Layer 2 of a small transformer language model trained on English Wikipedia (10 layers, counted from 0, width 96).
A neuron's activation on a vector x is SiLU(gate . x) times (in . x), where the dot is the dot product.
The model reads these tokens: "s" "y" "ch" "o" "'" "s" " l" "ast" " a" "pp" "ar" "ition" " was" " an" " A" "J"

The vector x that enters this layer's MLP at each token. A number n stands for (n - 128) times 0.026.
0 "s": 134, 127, 140, 173, 132, 103, 167, 134, 140, 84, 137, 174, 138, 114, 163, 112, 96, 171, 115, 124, 118, 158, 104, 80, 118, 131, 186, 94, 96, 96, 148, 116, 164, 118, 166, 92, 134, 61, 145, 136, 134, 85, 92, 129, 95, 144, 130, 130, 148, 82, 121, 137, 93, 108, 134, 126, 135, 147, 165, 109, 191, 112, 148, 136, 114, 132, 87, 164, 120, 123, 167, 111, 101, 139, 135, 165, 101, 102, 123, 146, 134, 160, 97, 148, 117, 83, 184, 92, 125, 94, 193, 120, 122, 157, 137, 123
1 "y": 159, 155, 77, 120, 138, 126, 117, 115, 147, 75, 125, 182, 116, 99, 169, 103, 127, 140, 88, 124, 131, 161, 125, 115, 176, 114, 172, 78, 114, 85, 137, 103, 147, 106, 142, 176, 128, 77, 98, 113, 157, 100, 132, 163, 98, 135, 101, 121, 170, 63, 164, 121, 153, 119, 99, 154, 141, 81, 152, 118, 182, 103, 189, 107, 135, 140, 145, 129, 119, 105, 124, 124, 129, 138, 107, 77, 103, 140, 157, 138, 126, 150, 131, 137, 150, 78, 180, 69, 127, 135, 153, 179, 129, 137, 101, 116
2 "ch": 151, 105, 127, 114, 164, 102, 142, 139, 153, 125, 174, 159, 113, 81, 119, 112, 126, 156, 85, 82, 186, 187, 106, 94, 123, 124, 182, 105, 148, 81, 102, 102, 104, 92, 153, 209, 94, 126, 84, 115, 133, 108, 130, 93, 106, 157, 85, 88, 130, 105, 139, 142, 55, 148, 90, 160, 144, 165, 165, 184, 170, 96, 149, 114, 130, 153, 131, 129, 117, 108, 120, 96, 128, 130, 98, 152, 157, 104, 134, 150, 164, 129, 154, 136, 151, 146, 139, 133, 123, 112, 176, 102, 78, 98, 127, 130
3 "o": 154, 82, 87, 209, 160, 155, 160, 123, 177, 86, 84, 161, 138, 105, 135, 169, 70, 162, 112, 160, 153, 162, 134, 82, 107, 112, 157, 108, 121, 90, 133, 91, 136, 109, 139, 171, 130, 120, 128, 161, 133, 125, 140, 96, 131, 127, 63, 93, 101, 78, 117, 128, 143, 174, 108, 167, 165, 98, 100, 141, 126, 116, 154, 133, 144, 165, 116, 121, 148, 128, 119, 55, 104, 144, 129, 97, 129, 116, 106, 189, 106, 104, 181, 120, 108, 121, 105, 109, 167, 123, 140, 111, 171, 122, 110, 144
4 "'": 94, 96, 143, 147, 151, 161, 118, 165, 119, 83, 156, 102, 128, 93, 85, 78, 128, 163, 142, 118, 143, 150, 181, 112, 113, 72, 125, 92, 129, 96, 151, 76, 104, 130, 170, 126, 113, 84, 107, 154, 152, 110, 135, 146, 139, 159, 129, 130, 138, 175, 162, 186, 99, 129, 80, 151, 140, 162, 94, 157, 213, 106, 91, 80, 187, 137, 161, 130, 121, 66, 97, 126, 125, 114, 156, 79, 138, 116, 148, 160, 115, 157, 173, 125, 151, 139, 99, 91, 129, 130, 93, 130, 173, 111, 113, 118
5 "s": 160, 112, 149, 178, 127, 124, 164, 92, 96, 61, 129, 174, 123, 115, 121, 113, 129, 151, 108, 111, 117, 151, 120, 66, 112, 121, 154, 98, 113, 105, 152, 126, 162, 99, 154, 97, 152, 108, 124, 141, 130, 103, 72, 108, 100, 127, 180, 140, 112, 98, 118, 148, 99, 162, 129, 138, 74, 168, 139, 127, 155, 87, 159, 136, 113, 111, 108, 168, 114, 127, 136, 97, 102, 138, 120, 147, 158, 105, 155, 176, 146, 146, 209, 149, 143, 74, 192, 157, 111, 89, 127, 132, 150, 125, 141, 136
6 " l": 135, 127, 172, 164, 139, 87, 109, 135, 145, 102, 120, 163, 141, 174, 147, 103, 109, 189, 56, 101, 91, 128, 131, 122, 113, 71, 156, 173, 137, 92, 153, 90, 134, 112, 122, 171, 109, 105, 113, 156, 156, 147, 113, 124, 106, 161, 128, 139, 192, 138, 138, 115, 53, 156, 118, 153, 114, 111, 113, 154, 122, 148, 143, 138, 104, 95, 134, 131, 145, 111, 148, 114, 110, 153, 130, 136, 178, 101, 151, 115, 152, 85, 106, 156, 141, 123, 137, 107, 123, 96, 81, 81, 154, 124, 141, 134
7 "ast": 133, 95, 123, 172, 183, 165, 51, 98, 162, 129, 122, 181, 131, 165, 142, 151, 150, 130, 125, 79, 123, 159, 151, 117, 152, 108, 128, 86, 113, 104, 142, 137, 89, 164, 119, 121, 67, 137, 145, 91, 163, 170, 127, 138, 105, 91, 153, 143, 135, 121, 142, 94, 94, 151, 85, 146, 180, 147, 130, 126, 36, 96, 143, 157, 157, 151, 114, 162, 89, 159, 168, 109, 111, 143, 104, 81, 141, 131, 140, 129, 160, 136, 117, 116, 66, 103, 152, 113, 97, 105, 153, 132, 152, 93, 131, 137
8 " a": 140, 116, 69, 162, 147, 90, 111, 142, 133, 75, 131, 134, 115, 163, 127, 151, 134, 186, 94, 118, 110, 95, 133, 101, 62, 130, 142, 103, 119, 136, 113, 97, 133, 91, 159, 104, 171, 105, 114, 116, 136, 160, 102, 159, 115, 123, 116, 138, 177, 154, 121, 116, 68, 132, 96, 159, 77, 108, 127, 134, 109, 131, 149, 156, 132, 172, 120, 145, 126, 94, 144, 88, 110, 145, 143, 175, 119, 134, 175, 147, 168, 111, 192, 134, 183, 74, 156, 147, 158, 134, 85, 125, 138, 142, 171, 87
9 "pp": 153, 152, 85, 99, 108, 117, 111, 142, 145, 96, 125, 120, 62, 152, 152, 114, 107, 126, 111, 93, 143, 153, 189, 107, 170, 131, 180, 134, 113, 135, 144, 69, 147, 108, 188, 112, 109, 186, 154, 138, 152, 122, 132, 100, 161, 145, 59, 125, 133, 147, 158, 90, 88, 108, 177, 123, 81, 96, 150, 89, 146, 112, 147, 151, 79, 102, 128, 165, 161, 106, 155, 104, 109, 151, 147, 96, 117, 162, 122, 173, 143, 142, 97, 93, 128, 111, 148, 129, 121, 121, 118, 123, 135, 121, 52, 161
10 "ar": 148, 128, 112, 128, 195, 131, 102, 153, 120, 84, 98, 171, 58, 127, 68, 110, 130, 127, 107, 156, 123, 181, 133, 113, 130, 147, 125, 114, 143, 105, 93, 106, 91, 168, 130, 114, 89, 121, 129, 145, 205, 144, 121, 80, 110, 120, 59, 85, 205, 76, 149, 114, 119, 122, 114, 141, 110, 127, 103, 135, 79, 165, 154, 126, 151, 145, 140, 132, 155, 150, 112, 147, 102, 86, 113, 137, 144, 125, 116, 128, 183, 157, 143, 173, 151, 127, 114, 131, 118, 153, 115, 169, 104, 125, 98, 133
11 "ition": 108, 124, 112, 83, 148, 126, 106, 170, 113, 119, 171, 153, 92, 96, 181, 127, 92, 104, 116, 161, 135, 150, 130, 97, 143, 93, 127, 102, 106, 146, 120, 86, 141, 156, 162, 128, 136, 9, 124, 153, 162, 151, 159, 101, 128, 83, 132, 132, 83, 107, 138, 129, 78, 119, 126, 153, 169, 174, 120, 138, 159, 154, 156, 152, 128, 185, 136, 146, 155, 169, 141, 148, 125, 177, 129, 94, 164, 162, 37, 141, 137, 97, 58, 124, 177, 101, 138, 101, 134, 101, 81, 136, 85, 107, 119, 144
12 " was": 160, 170, 150, 153, 132, 137, 128, 110, 131, 70, 149, 155, 127, 114, 121, 93, 100, 170, 125, 144, 110, 109, 144, 125, 91, 57, 132, 113, 97, 140, 142, 129, 162, 152, 162, 137, 69, 96, 126, 132, 77, 188, 117, 77, 149, 122, 42, 154, 128, 138, 160, 119, 91, 148, 148, 99, 147, 122, 110, 117, 164, 126, 108, 170, 117, 143, 167, 132, 77, 144, 226, 120, 93, 129, 91, 120, 142, 126, 105, 145, 139, 123, 135, 142, 124, 115, 129, 197, 104, 106, 92, 142, 156, 126, 158, 105
13 " an": 192, 134, 112, 140, 186, 117, 144, 160, 114, 100, 108, 156, 118, 148, 123, 104, 134, 128, 71, 73, 94, 115, 149, 121, 80, 110, 150, 131, 135, 136, 136, 74, 151, 119, 147, 104, 115, 130, 87, 132, 143, 166, 136, 112, 119, 129, 74, 172, 178, 123, 146, 146, 110, 141, 131, 138, 98, 93, 124, 100, 145, 138, 69, 177, 109, 158, 104, 163, 85, 109, 183, 125, 104, 147, 127, 156, 125, 142, 108, 112, 148, 114, 181, 150, 220, 110, 138, 133, 130, 140, 71, 133, 123, 132, 130, 76
14 " A": 134, 110, 58, 157, 133, 93, 115, 97, 104, 64, 167, 175, 116, 142, 135, 150, 136, 156, 108, 115, 135, 120, 169, 116, 96, 126, 118, 130, 121, 130, 95, 93, 158, 104, 147, 117, 120, 88, 157, 144, 146, 181, 129, 146, 86, 116, 138, 118, 195, 120, 132, 146, 94, 125, 69, 156, 127, 120, 127, 148, 129, 130, 137, 125, 140, 170, 135, 125, 113, 72, 164, 141, 80, 121, 113, 157, 120, 115, 167, 160, 134, 120, 173, 129, 173, 115, 81, 159, 156, 104, 139, 133, 131, 134, 141, 104
15 "J": 104, 115, 131, 141, 127, 107, 108, 108, 123, 78, 201, 157, 81, 94, 133, 80, 137, 135, 123, 146, 124, 122, 183, 140, 161, 93, 115, 153, 121, 88, 145, 87, 161, 173, 142, 140, 78, 141, 100, 146, 131, 129, 120, 136, 88, 158, 157, 117, 116, 162, 152, 160, 69, 146, 161, 83, 134, 88, 157, 137, 128, 145, 167, 116, 95, 176, 93, 142, 131, 93, 174, 78, 101, 124, 114, 142, 97, 134, 161, 119, 111, 136, 160, 137, 140, 147, 88, 113, 151, 117, 124, 158, 156, 144, 106, 123

Each question shows the input weights of one neuron of the MLP. A number n stands for (n - 128) times 0.0027.

n186 gate: 110, 140, 116, 160, 197, 129, 178, 98, 100, 144, 135, 99, 106, 193, 142, 80, 100, 129, 138, 126, 112, 183, 88, 145, 99, 126, 146, 73, 178, 151, 123, 130, 173, 128, 112, 91, 109, 194, 133, 80, 156, 120, 168, 147, 111, 141, 144, 121, 86, 197, 114, 151, 158, 100, 135, 118, 32, 105, 160, 105, 128, 162, 164, 149, 101, 121, 127, 123, 171, 127, 98, 168, 88, 159, 102, 145, 105, 91, 130, 172, 133, 168, 98, 138, 95, 86, 73, 139, 203, 177, 82, 108, 71, 173, 108, 112
n186 in: 122, 103, 71, 157, 176, 136, 148, 170, 95, 158, 125, 129, 167, 84, 131, 101, 99, 65, 118, 122, 109, 144, 111, 107, 135, 169, 81, 166, 167, 125, 181, 125, 179, 128, 93, 171, 47, 171, 128, 115, 125, 101, 138, 99, 175, 147, 144, 141, 176, 129, 117, 162, 115, 142, 107, 111, 83, 147, 141, 152, 110, 151, 131, 126, 127, 163, 57, 92, 136, 116, 140, 122, 172, 102, 64, 150, 75, 166, 175, 188, 126, 169, 123, 144, 80, 109, 166, 135, 135, 116, 117, 93, 145, 119, 158, 79
On which token does it fire most, and how strongly? 11 "ition", at about 0.29

n155 gate: 59, 125, 112, 131, 104, 149, 125, 149, 114, 159, 89, 116, 160, 103, 72, 112, 114, 135, 139, 129, 153, 117, 116, 91, 105, 111, 149, 106, 98, 102, 152, 70, 157, 157, 137, 170, 163, 134, 92, 124, 165, 169, 168, 111, 135, 164, 134, 74, 120, 150, 88, 97, 114, 135, 105, 126, 129, 98, 83, 137, 160, 84, 145, 90, 79, 169, 84, 178, 135, 165, 72, 140, 164, 155, 82, 148, 153, 90, 109, 93, 110, 125, 171, 102, 110, 107, 146, 191, 107, 170, 150, 152, 147, 98, 126, 159
n155 in: 120, 86, 141, 123, 134, 117, 142, 140, 126, 194, 99, 125, 142, 120, 166, 138, 139, 162, 170, 92, 131, 136, 144, 62, 108, 110, 116, 103, 138, 94, 184, 82, 163, 177, 127, 189, 185, 117, 78, 136, 128, 134, 112, 97, 132, 126, 114, 59, 113, 149, 119, 87, 97, 112, 123, 169, 121, 154, 93, 131, 91, 133, 152, 107, 121, 127, 137, 149, 128, 129, 115, 117, 140, 161, 136, 126, 108, 104, 87, 101, 134, 136, 140, 67, 155, 126, 144, 179, 116, 125, 139, 143, 123, 97, 132, 141
On which two tokens does it fire most, strongest first? 3 "o", 2 "ch"

n86 gate: 112, 106, 165, 189, 124, 125, 70, 135, 161, 142, 139, 78, 113, 162, 120, 93, 142, 52, 169, 101, 106, 119, 139, 103, 164, 158, 110, 131, 129, 117, 154, 93, 74, 167, 95, 122, 139, 144, 145, 127, 158, 152, 161, 166, 140, 114, 172, 132, 95, 178, 113, 143, 142, 86, 119, 136, 101, 108, 140, 99, 74, 72, 105, 127, 66, 130, 106, 139, 134, 117, 149, 81, 121, 130, 84, 132, 134, 160, 191, 127, 134, 133, 165, 169, 145, 151, 87, 143, 118, 90, 120, 69, 117, 139, 137, 129
n86 in: 136, 96, 117, 136, 140, 162, 96, 132, 170, 145, 157, 152, 129, 145, 98, 166, 132, 95, 97, 110, 165, 114, 101, 106, 167, 94, 146, 121, 63, 100, 164, 87, 76, 150, 151, 100, 97, 129, 128, 132, 126, 95, 181, 158, 124, 132, 156, 178, 56, 163, 116, 182, 163, 109, 125, 136, 130, 89, 183, 149, 128, 165, 137, 155, 119, 217, 87, 126, 116, 134, 136, 191, 105, 132, 111, 147, 103, 148, 220, 122, 108, 155, 140, 164, 101, 112, 159, 131, 139, 167, 151, 98, 119, 142, 115, 121
On which token does it fire most? 7 "ast"

n27 gate: 94, 95, 135, 141, 161, 139, 147, 169, 112, 130, 142, 134, 128, 111, 158, 145, 186, 67, 118, 171, 164, 162, 153, 110, 101, 129, 123, 172, 113, 145, 133, 166, 70, 78, 149, 173, 140, 100, 90, 132, 81, 86, 50, 129, 126, 154, 163, 163, 125, 186, 116, 139, 96, 143, 116, 69, 96, 77, 112, 126, 140, 123, 147, 105, 81, 157, 128, 115, 150, 108, 86, 132, 119, 136, 163, 80, 158, 99, 133, 164, 158, 143, 60, 175, 79, 118, 154, 140, 163, 122, 117, 157, 98, 159, 146, 101
n27 in: 99, 149, 140, 112, 124, 118, 109, 153, 83, 130, 123, 164, 124, 135, 68, 168, 140, 57, 149, 99, 65, 161, 129, 171, 209, 118, 113, 101, 99, 128, 86, 66, 168, 89, 115, 144, 135, 124, 147, 160, 126, 127, 99, 121, 117, 96, 127, 117, 136, 172, 117, 126, 104, 144, 94, 112, 106, 139, 107, 93, 79, 125, 109, 115, 111, 172, 125, 68, 111, 145, 45, 110, 162, 128, 127, 115, 157, 118, 153, 126, 50, 97, 124, 103, 125, 106, 140, 113, 132, 101, 175, 148, 103, 139, 132, 90
On which three tokens does it fire most, strongest first? 12 " was", 13 " an", 3 "o"

n219 gate: 127, 135, 134, 136, 117, 107, 122, 98, 94, 99, 114, 129, 175, 152, 89, 62, 171, 108, 117, 93, 93, 140, 143, 135, 97, 185, 89, 126, 154, 187, 106, 84, 110, 138, 157, 129, 115, 172, 149, 104, 135, 113, 185, 81, 70, 186, 127, 98, 125, 77, 140, 108, 161, 138, 166, 79, 166, 120, 141, 147, 139, 110, 112, 128, 164, 126, 85, 150, 90, 101, 143, 146, 139, 175, 134, 161, 105, 142, 111, 139, 128, 74, 171, 174, 140, 158, 132, 118, 109, 101, 122, 169, 76, 188, 109, 129
n219 in: 126, 100, 171, 150, 109, 132, 136, 97, 157, 140, 173, 162, 149, 134, 127, 129, 75, 83, 126, 113, 155, 139, 146, 148, 55, 126, 180, 158, 190, 153, 118, 135, 139, 161, 101, 151, 145, 151, 110, 148, 143, 117, 138, 113, 71, 147, 123, 123, 76, 94, 134, 91, 144, 166, 137, 132, 91, 92, 172, 137, 109, 118, 123, 181, 128, 176, 100, 175, 131, 114, 97, 110, 156, 85, 123, 140, 88, 112, 71, 107, 144, 117, 134, 182, 163, 106, 167, 166, 94, 143, 123, 85, 80, 158, 131, 85
On which token does it fire most, and how strongly? 13 " an", at about 0.98

n33 gate: 142, 132, 131, 185, 133, 184, 140, 81, 84, 150, 95, 133, 165, 171, 124, 58, 155, 80, 155, 106, 68, 153, 146, 183, 68, 145, 115, 124, 161, 103, 88, 137, 106, 112, 134, 86, 169, 144, 84, 97, 117, 145, 79, 120, 120, 180, 176, 182, 137, 83, 147, 119, 146, 82, 125, 168, 101, 100, 119, 146, 82, 169, 129, 98, 169, 93, 131, 142, 111, 110, 141, 104, 92, 171, 186, 143, 120, 164, 89, 141, 165, 209, 138, 103, 87, 102, 98, 119, 103, 140, 97, 176, 76, 141, 117, 152
n33 in: 108, 96, 139, 119, 99, 88, 127, 79, 127, 149, 120, 119, 136, 155, 93, 69, 199, 155, 123, 100, 100, 171, 160, 93, 114, 155, 205, 103, 156, 116, 157, 108, 160, 106, 132, 102, 209, 187, 97, 113, 139, 143, 129, 105, 97, 149, 121, 137, 104, 128, 161, 128, 160, 68, 176, 99, 102, 90, 134, 110, 139, 152, 121, 127, 151, 143, 167, 141, 137, 90, 132, 87, 100, 104, 165, 163, 104, 132, 174, 106, 154, 156, 96, 148, 127, 154, 127, 165, 76, 99, 153, 117, 113, 166, 126, 126
On which token does it fire most? 11 "ition"

n34 gate: 83, 141, 80, 145, 168, 145, 168, 142, 75, 176, 116, 113, 146, 118, 170, 124, 81, 71, 118, 131, 124, 108, 58, 154, 165, 173, 143, 177, 130, 126, 156, 109, 115, 169, 126, 123, 141, 92, 175, 119, 151, 157, 107, 173, 185, 101, 105, 115, 199, 124, 131, 132, 114, 107, 145, 150, 150, 114, 97, 152, 135, 119, 125, 111, 133, 118, 109, 90, 167, 144, 150, 129, 97, 127, 131, 181, 89, 96, 181, 117, 88, 148, 144, 73, 151, 148, 175, 138, 89, 117, 141, 124, 122, 103, 117, 158
n34 in: 120, 125, 171, 101, 97, 106, 104, 144, 109, 73, 67, 113, 146, 117, 117, 153, 114, 136, 132, 116, 147, 106, 133, 157, 139, 144, 101, 92, 134, 99, 84, 138, 139, 75, 80, 106, 118, 135, 122, 196, 149, 131, 152, 91, 76, 142, 130, 161, 109, 134, 143, 104, 120, 136, 85, 118, 135, 120, 161, 114, 112, 138, 67, 169, 80, 155, 131, 138, 149, 174, 77, 138, 152, 111, 119, 59, 120, 71, 126, 143, 126, 165, 75, 148, 79, 119, 127, 177, 159, 132, 111, 149, 105, 160, 159, 86
On which three tokens does it fire most, strongest first? 15 "J", 2 "ch", 4 "'"

n175 gate: 188, 141, 142, 127, 131, 125, 145, 155, 158, 129, 149, 143, 179, 140, 141, 95, 144, 132, 134, 149, 110, 160, 105, 92, 161, 84, 174, 149, 155, 116, 119, 109, 84, 76, 140, 112, 130, 83, 124, 106, 108, 100, 183, 168, 67, 95, 137, 142, 108, 183, 148, 66, 157, 93, 125, 90, 102, 173, 116, 141, 119, 90, 98, 91, 158, 129, 171, 187, 125, 124, 139, 159, 178, 180, 137, 161, 95, 141, 178, 127, 132, 132, 142, 168, 102, 100, 95, 153, 153, 151, 149, 114, 147, 130, 120, 175
n175 in: 86, 180, 99, 136, 128, 113, 155, 104, 118, 155, 80, 138, 105, 122, 129, 168, 107, 148, 143, 120, 132, 126, 99, 86, 170, 144, 129, 119, 115, 63, 96, 151, 103, 180, 102, 109, 115, 179, 142, 173, 150, 125, 158, 187, 160, 95, 107, 139, 98, 107, 128, 167, 138, 111, 109, 112, 118, 108, 142, 148, 116, 108, 170, 123, 95, 93, 122, 136, 169, 93, 158, 168, 141, 164, 96, 71, 109, 130, 154, 106, 160, 101, 136, 145, 111, 119, 166, 142, 139, 143, 66, 62, 145, 114, 140, 61
On which token does it fire most? 1 "y"

n255 gate: 150, 133, 138, 151, 107, 140, 97, 134, 142, 120, 128, 114, 118, 153, 115, 131, 152, 135, 133, 108, 92, 106, 115, 101, 204, 73, 206, 123, 179, 149, 120, 175, 85, 102, 138, 118, 155, 123, 124, 129, 120, 115, 127, 181, 143, 143, 166, 123, 149, 98, 131, 129, 96, 182, 146, 192, 77, 188, 188, 76, 118, 130, 191, 140, 135, 104, 129, 138, 120, 89, 120, 146, 172, 167, 103, 172, 187, 98, 100, 139, 92, 140, 150, 114, 88, 129, 106, 146, 133, 46, 152, 117, 82, 123, 171, 113
n255 in: 152, 113, 150, 91, 151, 161, 102, 135, 120, 88, 165, 107, 171, 160, 121, 118, 80, 104, 161, 140, 130, 67, 106, 105, 205, 103, 153, 90, 130, 105, 159, 175, 89, 180, 140, 121, 137, 131, 161, 131, 162, 129, 133, 190, 109, 86, 168, 141, 161, 94, 79, 131, 99, 218, 142, 133, 138, 152, 146, 119, 74, 84, 156, 101, 98, 87, 155, 106, 99, 98, 105, 158, 141, 161, 136, 145, 120, 127, 99, 142, 160, 117, 175, 145, 81, 80, 134, 134, 152, 63, 126, 102, 125, 107, 164, 132
On which token does it fire most, and how strongly? 5 "s", at about 1.1

n112 gate: 82, 117, 119, 132, 154, 156, 147, 74, 154, 84, 129, 128, 88, 164, 164, 120, 166, 127, 110, 126, 162, 73, 101, 137, 115, 105, 181, 56, 118, 114, 138, 187, 95, 125, 136, 77, 125, 217, 106, 148, 176, 101, 94, 144, 175, 110, 137, 130, 131, 141, 175, 167, 123, 112, 81, 113, 100, 121, 125, 107, 101, 150, 125, 145, 134, 173, 168, 132, 158, 137, 93, 156, 131, 169, 122, 130, 178, 153, 113, 91, 159, 136, 150, 107, 75, 116, 177, 84, 125, 116, 102, 119, 197, 112, 45, 131
n112 in: 98, 168, 159, 142, 175, 125, 134, 118, 179, 156, 35, 117, 131, 99, 132, 100, 74, 106, 99, 135, 87, 66, 163, 200, 135, 155, 116, 132, 162, 140, 152, 115, 142, 117, 124, 130, 113, 48, 166, 142, 63, 98, 136, 145, 111, 133, 112, 113, 144, 99, 122, 128, 195, 178, 131, 117, 127, 106, 122, 96, 126, 136, 160, 107, 139, 180, 124, 78, 100, 90, 175, 139, 108, 97, 169, 129, 114, 147, 92, 118, 69, 116, 97, 143, 123, 156, 97, 155, 139, 87, 178, 128, 112, 120, 192, 106
On which token does it fire most, and how strongly? 2 "ch", at about 0.23

n208 gate: 109, 70, 118, 103, 196, 113, 137, 119, 79, 99, 135, 154, 141, 113, 74, 102, 141, 131, 178, 94, 138, 132, 73, 113, 158, 131, 107, 150, 168, 110, 99, 116, 170, 171, 137, 139, 159, 124, 97, 110, 88, 113, 92, 146, 107, 163, 115, 86, 115, 146, 149, 154, 100, 116, 121, 144, 84, 111, 100, 129, 155, 174, 71, 127, 94, 134, 155, 104, 132, 101, 133, 95, 136, 128, 88, 101, 56, 146, 153, 64, 73, 82, 113, 140, 108, 125, 142, 103, 187, 120, 157, 105, 118, 122, 159, 109
n208 in: 132, 132, 189, 137, 128, 154, 92, 111, 182, 59, 165, 164, 144, 100, 184, 147, 108, 91, 169, 110, 128, 122, 164, 147, 134, 116, 100, 140, 142, 88, 150, 140, 72, 115, 132, 159, 166, 116, 200, 184, 141, 108, 182, 90, 209, 116, 109, 125, 157, 143, 104, 83, 147, 83, 144, 147, 168, 85, 115, 163, 171, 105, 117, 127, 151, 164, 142, 124, 97, 158, 127, 92, 135, 129, 117, 164, 128, 104, 105, 75, 111, 141, 128, 103, 157, 151, 157, 103, 129, 99, 136, 113, 118, 124, 84, 141
On which three tokens does it fire most, strongest first? 4 "'", 5 "s", 2 "ch"

n97 gate: 122, 149, 91, 128, 151, 122, 84, 154, 163, 87, 107, 146, 142, 121, 172, 167, 89, 92, 95, 157, 137, 103, 140, 103, 144, 150, 101, 95, 147, 167, 179, 125, 112, 140, 193, 102, 97, 121, 67, 135, 137, 109, 143, 137, 101, 165, 196, 113, 66, 110, 131, 131, 133, 138, 159, 91, 72, 106, 162, 133, 110, 97, 158, 138, 131, 59, 80, 86, 166, 136, 118, 147, 131, 83, 80, 176, 115, 163, 114, 113, 114, 148, 128, 121, 80, 104, 134, 130, 115, 162, 129, 115, 142, 109, 230, 109
n97 in: 119, 93, 148, 154, 150, 102, 135, 151, 155, 88, 134, 133, 46, 136, 124, 137, 118, 124, 152, 88, 123, 134, 116, 119, 138, 151, 123, 140, 124, 162, 145, 125, 122, 178, 177, 57, 151, 160, 137, 174, 168, 140, 85, 121, 125, 123, 98, 177, 93, 127, 116, 106, 174, 76, 89, 94, 160, 152, 194, 108, 150, 159, 156, 118, 93, 97, 162, 147, 146, 174, 97, 136, 164, 143, 111, 118, 136, 103, 126, 146, 128, 113, 77, 156, 123, 131, 94, 163, 147, 108, 137, 119, 165, 131, 162, 93
On which three tokens does it fire most, strongest first? 2 "ch", 0 "s", 4 "'"

n116 gate: 167, 96, 119, 126, 97, 188, 138, 142, 125, 168, 78, 116, 46, 89, 127, 102, 165, 122, 128, 165, 154, 141, 175, 156, 127, 88, 174, 110, 130, 150, 130, 138, 132, 185, 93, 135, 142, 114, 93, 110, 76, 121, 129, 200, 136, 157, 131, 99, 160, 64, 130, 117, 158, 74, 125, 175, 115, 125, 127, 142, 73, 119, 146, 168, 124, 128, 155, 114, 127, 115, 128, 101, 171, 103, 106, 114, 127, 177, 129, 88, 142, 124, 139, 104, 131, 143, 140, 147, 107, 91, 142, 111, 187, 138, 126, 124
n116 in: 133, 122, 68, 119, 107, 128, 136, 141, 106, 155, 116, 158, 130, 108, 114, 124, 111, 132, 165, 106, 165, 70, 137, 107, 117, 131, 105, 117, 112, 104, 79, 163, 121, 80, 98, 91, 119, 152, 75, 132, 130, 153, 159, 185, 125, 146, 151, 177, 128, 117, 72, 85, 130, 139, 98, 118, 75, 128, 159, 126, 84, 143, 140, 168, 170, 149, 120, 110, 147, 160, 100, 51, 135, 94, 124, 103, 140, 133, 188, 125, 156, 91, 112, 68, 119, 64, 147, 140, 110, 180, 95, 148, 136, 85, 184, 79
On which token does it fire most, and how strongly? 0 "s", at about 0.24

n162 gate: 123, 145, 156, 179, 118, 105, 155, 138, 171, 144, 125, 160, 99, 106, 124, 88, 148, 132, 180, 104, 149, 149, 105, 120, 93, 144, 87, 98, 130, 138, 162, 137, 116, 123, 65, 132, 129, 105, 165, 135, 126, 153, 88, 129, 175, 83, 118, 119, 156, 90, 90, 161, 129, 106, 123, 108, 186, 90, 115, 123, 153, 160, 79, 134, 148, 119, 135, 133, 85, 169, 145, 103, 93, 176, 141, 80, 34, 92, 142, 132, 164, 93, 74, 72, 168, 163, 174, 104, 104, 158, 137, 152, 125, 177, 151, 119
n162 in: 131, 143, 77, 147, 89, 114, 115, 125, 106, 126, 95, 110, 118, 146, 180, 175, 132, 163, 173, 159, 143, 80, 138, 118, 112, 132, 180, 137, 152, 134, 118, 161, 113, 86, 97, 88, 107, 131, 77, 143, 134, 124, 149, 116, 139, 100, 160, 184, 146, 192, 175, 149, 85, 61, 161, 106, 129, 133, 110, 150, 138, 120, 155, 116, 134, 178, 107, 134, 124, 169, 92, 125, 91, 136, 143, 112, 94, 121, 148, 102, 155, 63, 91, 106, 141, 121, 157, 165, 57, 139, 103, 160, 123, 80, 130, 79
On which token does it fire most, and how strongly? 2 "ch", at about 0.16

n134 gate: 88, 138, 135, 116, 122, 177, 121, 155, 118, 134, 142, 133, 65, 138, 130, 140, 122, 136, 130, 112, 101, 141, 171, 97, 107, 112, 71, 104, 103, 143, 133, 115, 122, 117, 127, 135, 115, 130, 62, 186, 147, 127, 120, 142, 143, 82, 190, 131, 136, 122, 149, 97, 102, 120, 125, 110, 95, 102, 144, 95, 108, 103, 84, 148, 129, 136, 128, 175, 133, 143, 74, 162, 172, 162, 167, 83, 155, 119, 136, 106, 44, 106, 152, 130, 107, 143, 115, 109, 150, 156, 102, 79, 131, 137, 113, 85
n134 in: 92, 144, 135, 134, 119, 130, 82, 166, 108, 93, 117, 127, 141, 136, 94, 136, 144, 171, 129, 108, 150, 164, 156, 132, 116, 111, 73, 132, 72, 159, 142, 102, 124, 135, 89, 143, 96, 96, 124, 126, 89, 142, 151, 113, 102, 93, 175, 102, 153, 87, 144, 112, 138, 131, 90, 122, 104, 92, 137, 109, 129, 69, 121, 98, 152, 104, 112, 169, 77, 117, 77, 125, 123, 144, 142, 114, 175, 99, 76, 89, 43, 49, 168, 89, 168, 94, 145, 132, 108, 171, 87, 129, 127, 115, 104, 103
On which token does it fire most? 4 "'"

n197 gate: 122, 131, 173, 135, 121, 128, 112, 121, 152, 155, 110, 100, 138, 147, 116, 131, 143, 130, 102, 123, 156, 85, 84, 99, 175, 110, 132, 165, 167, 83, 155, 117, 165, 182, 109, 77, 117, 136, 151, 123, 97, 122, 88, 80, 154, 123, 119, 128, 151, 153, 158, 92, 115, 122, 143, 175, 135, 68, 76, 121, 151, 151, 130, 82, 126, 138, 151, 169, 126, 142, 160, 114, 102, 150, 113, 120, 93, 116, 137, 97, 129, 134, 88, 109, 164, 111, 75, 108, 140, 191, 137, 121, 126, 138, 110, 179
n197 in: 144, 110, 133, 148, 61, 121, 140, 165, 118, 144, 83, 129, 161, 151, 125, 86, 158, 130, 146, 122, 140, 150, 162, 107, 103, 167, 174, 84, 111, 148, 110, 176, 141, 118, 184, 118, 104, 134, 123, 138, 99, 95, 176, 131, 89, 132, 157, 82, 121, 111, 121, 162, 119, 145, 104, 106, 168, 135, 168, 106, 71, 136, 157, 151, 98, 110, 55, 92, 53, 111, 151, 88, 97, 137, 94, 92, 164, 165, 129, 185, 161, 102, 143, 170, 133, 176, 147, 118, 124, 151, 139, 144, 91, 99, 70, 81
On which token does it fire most? 9 "pp"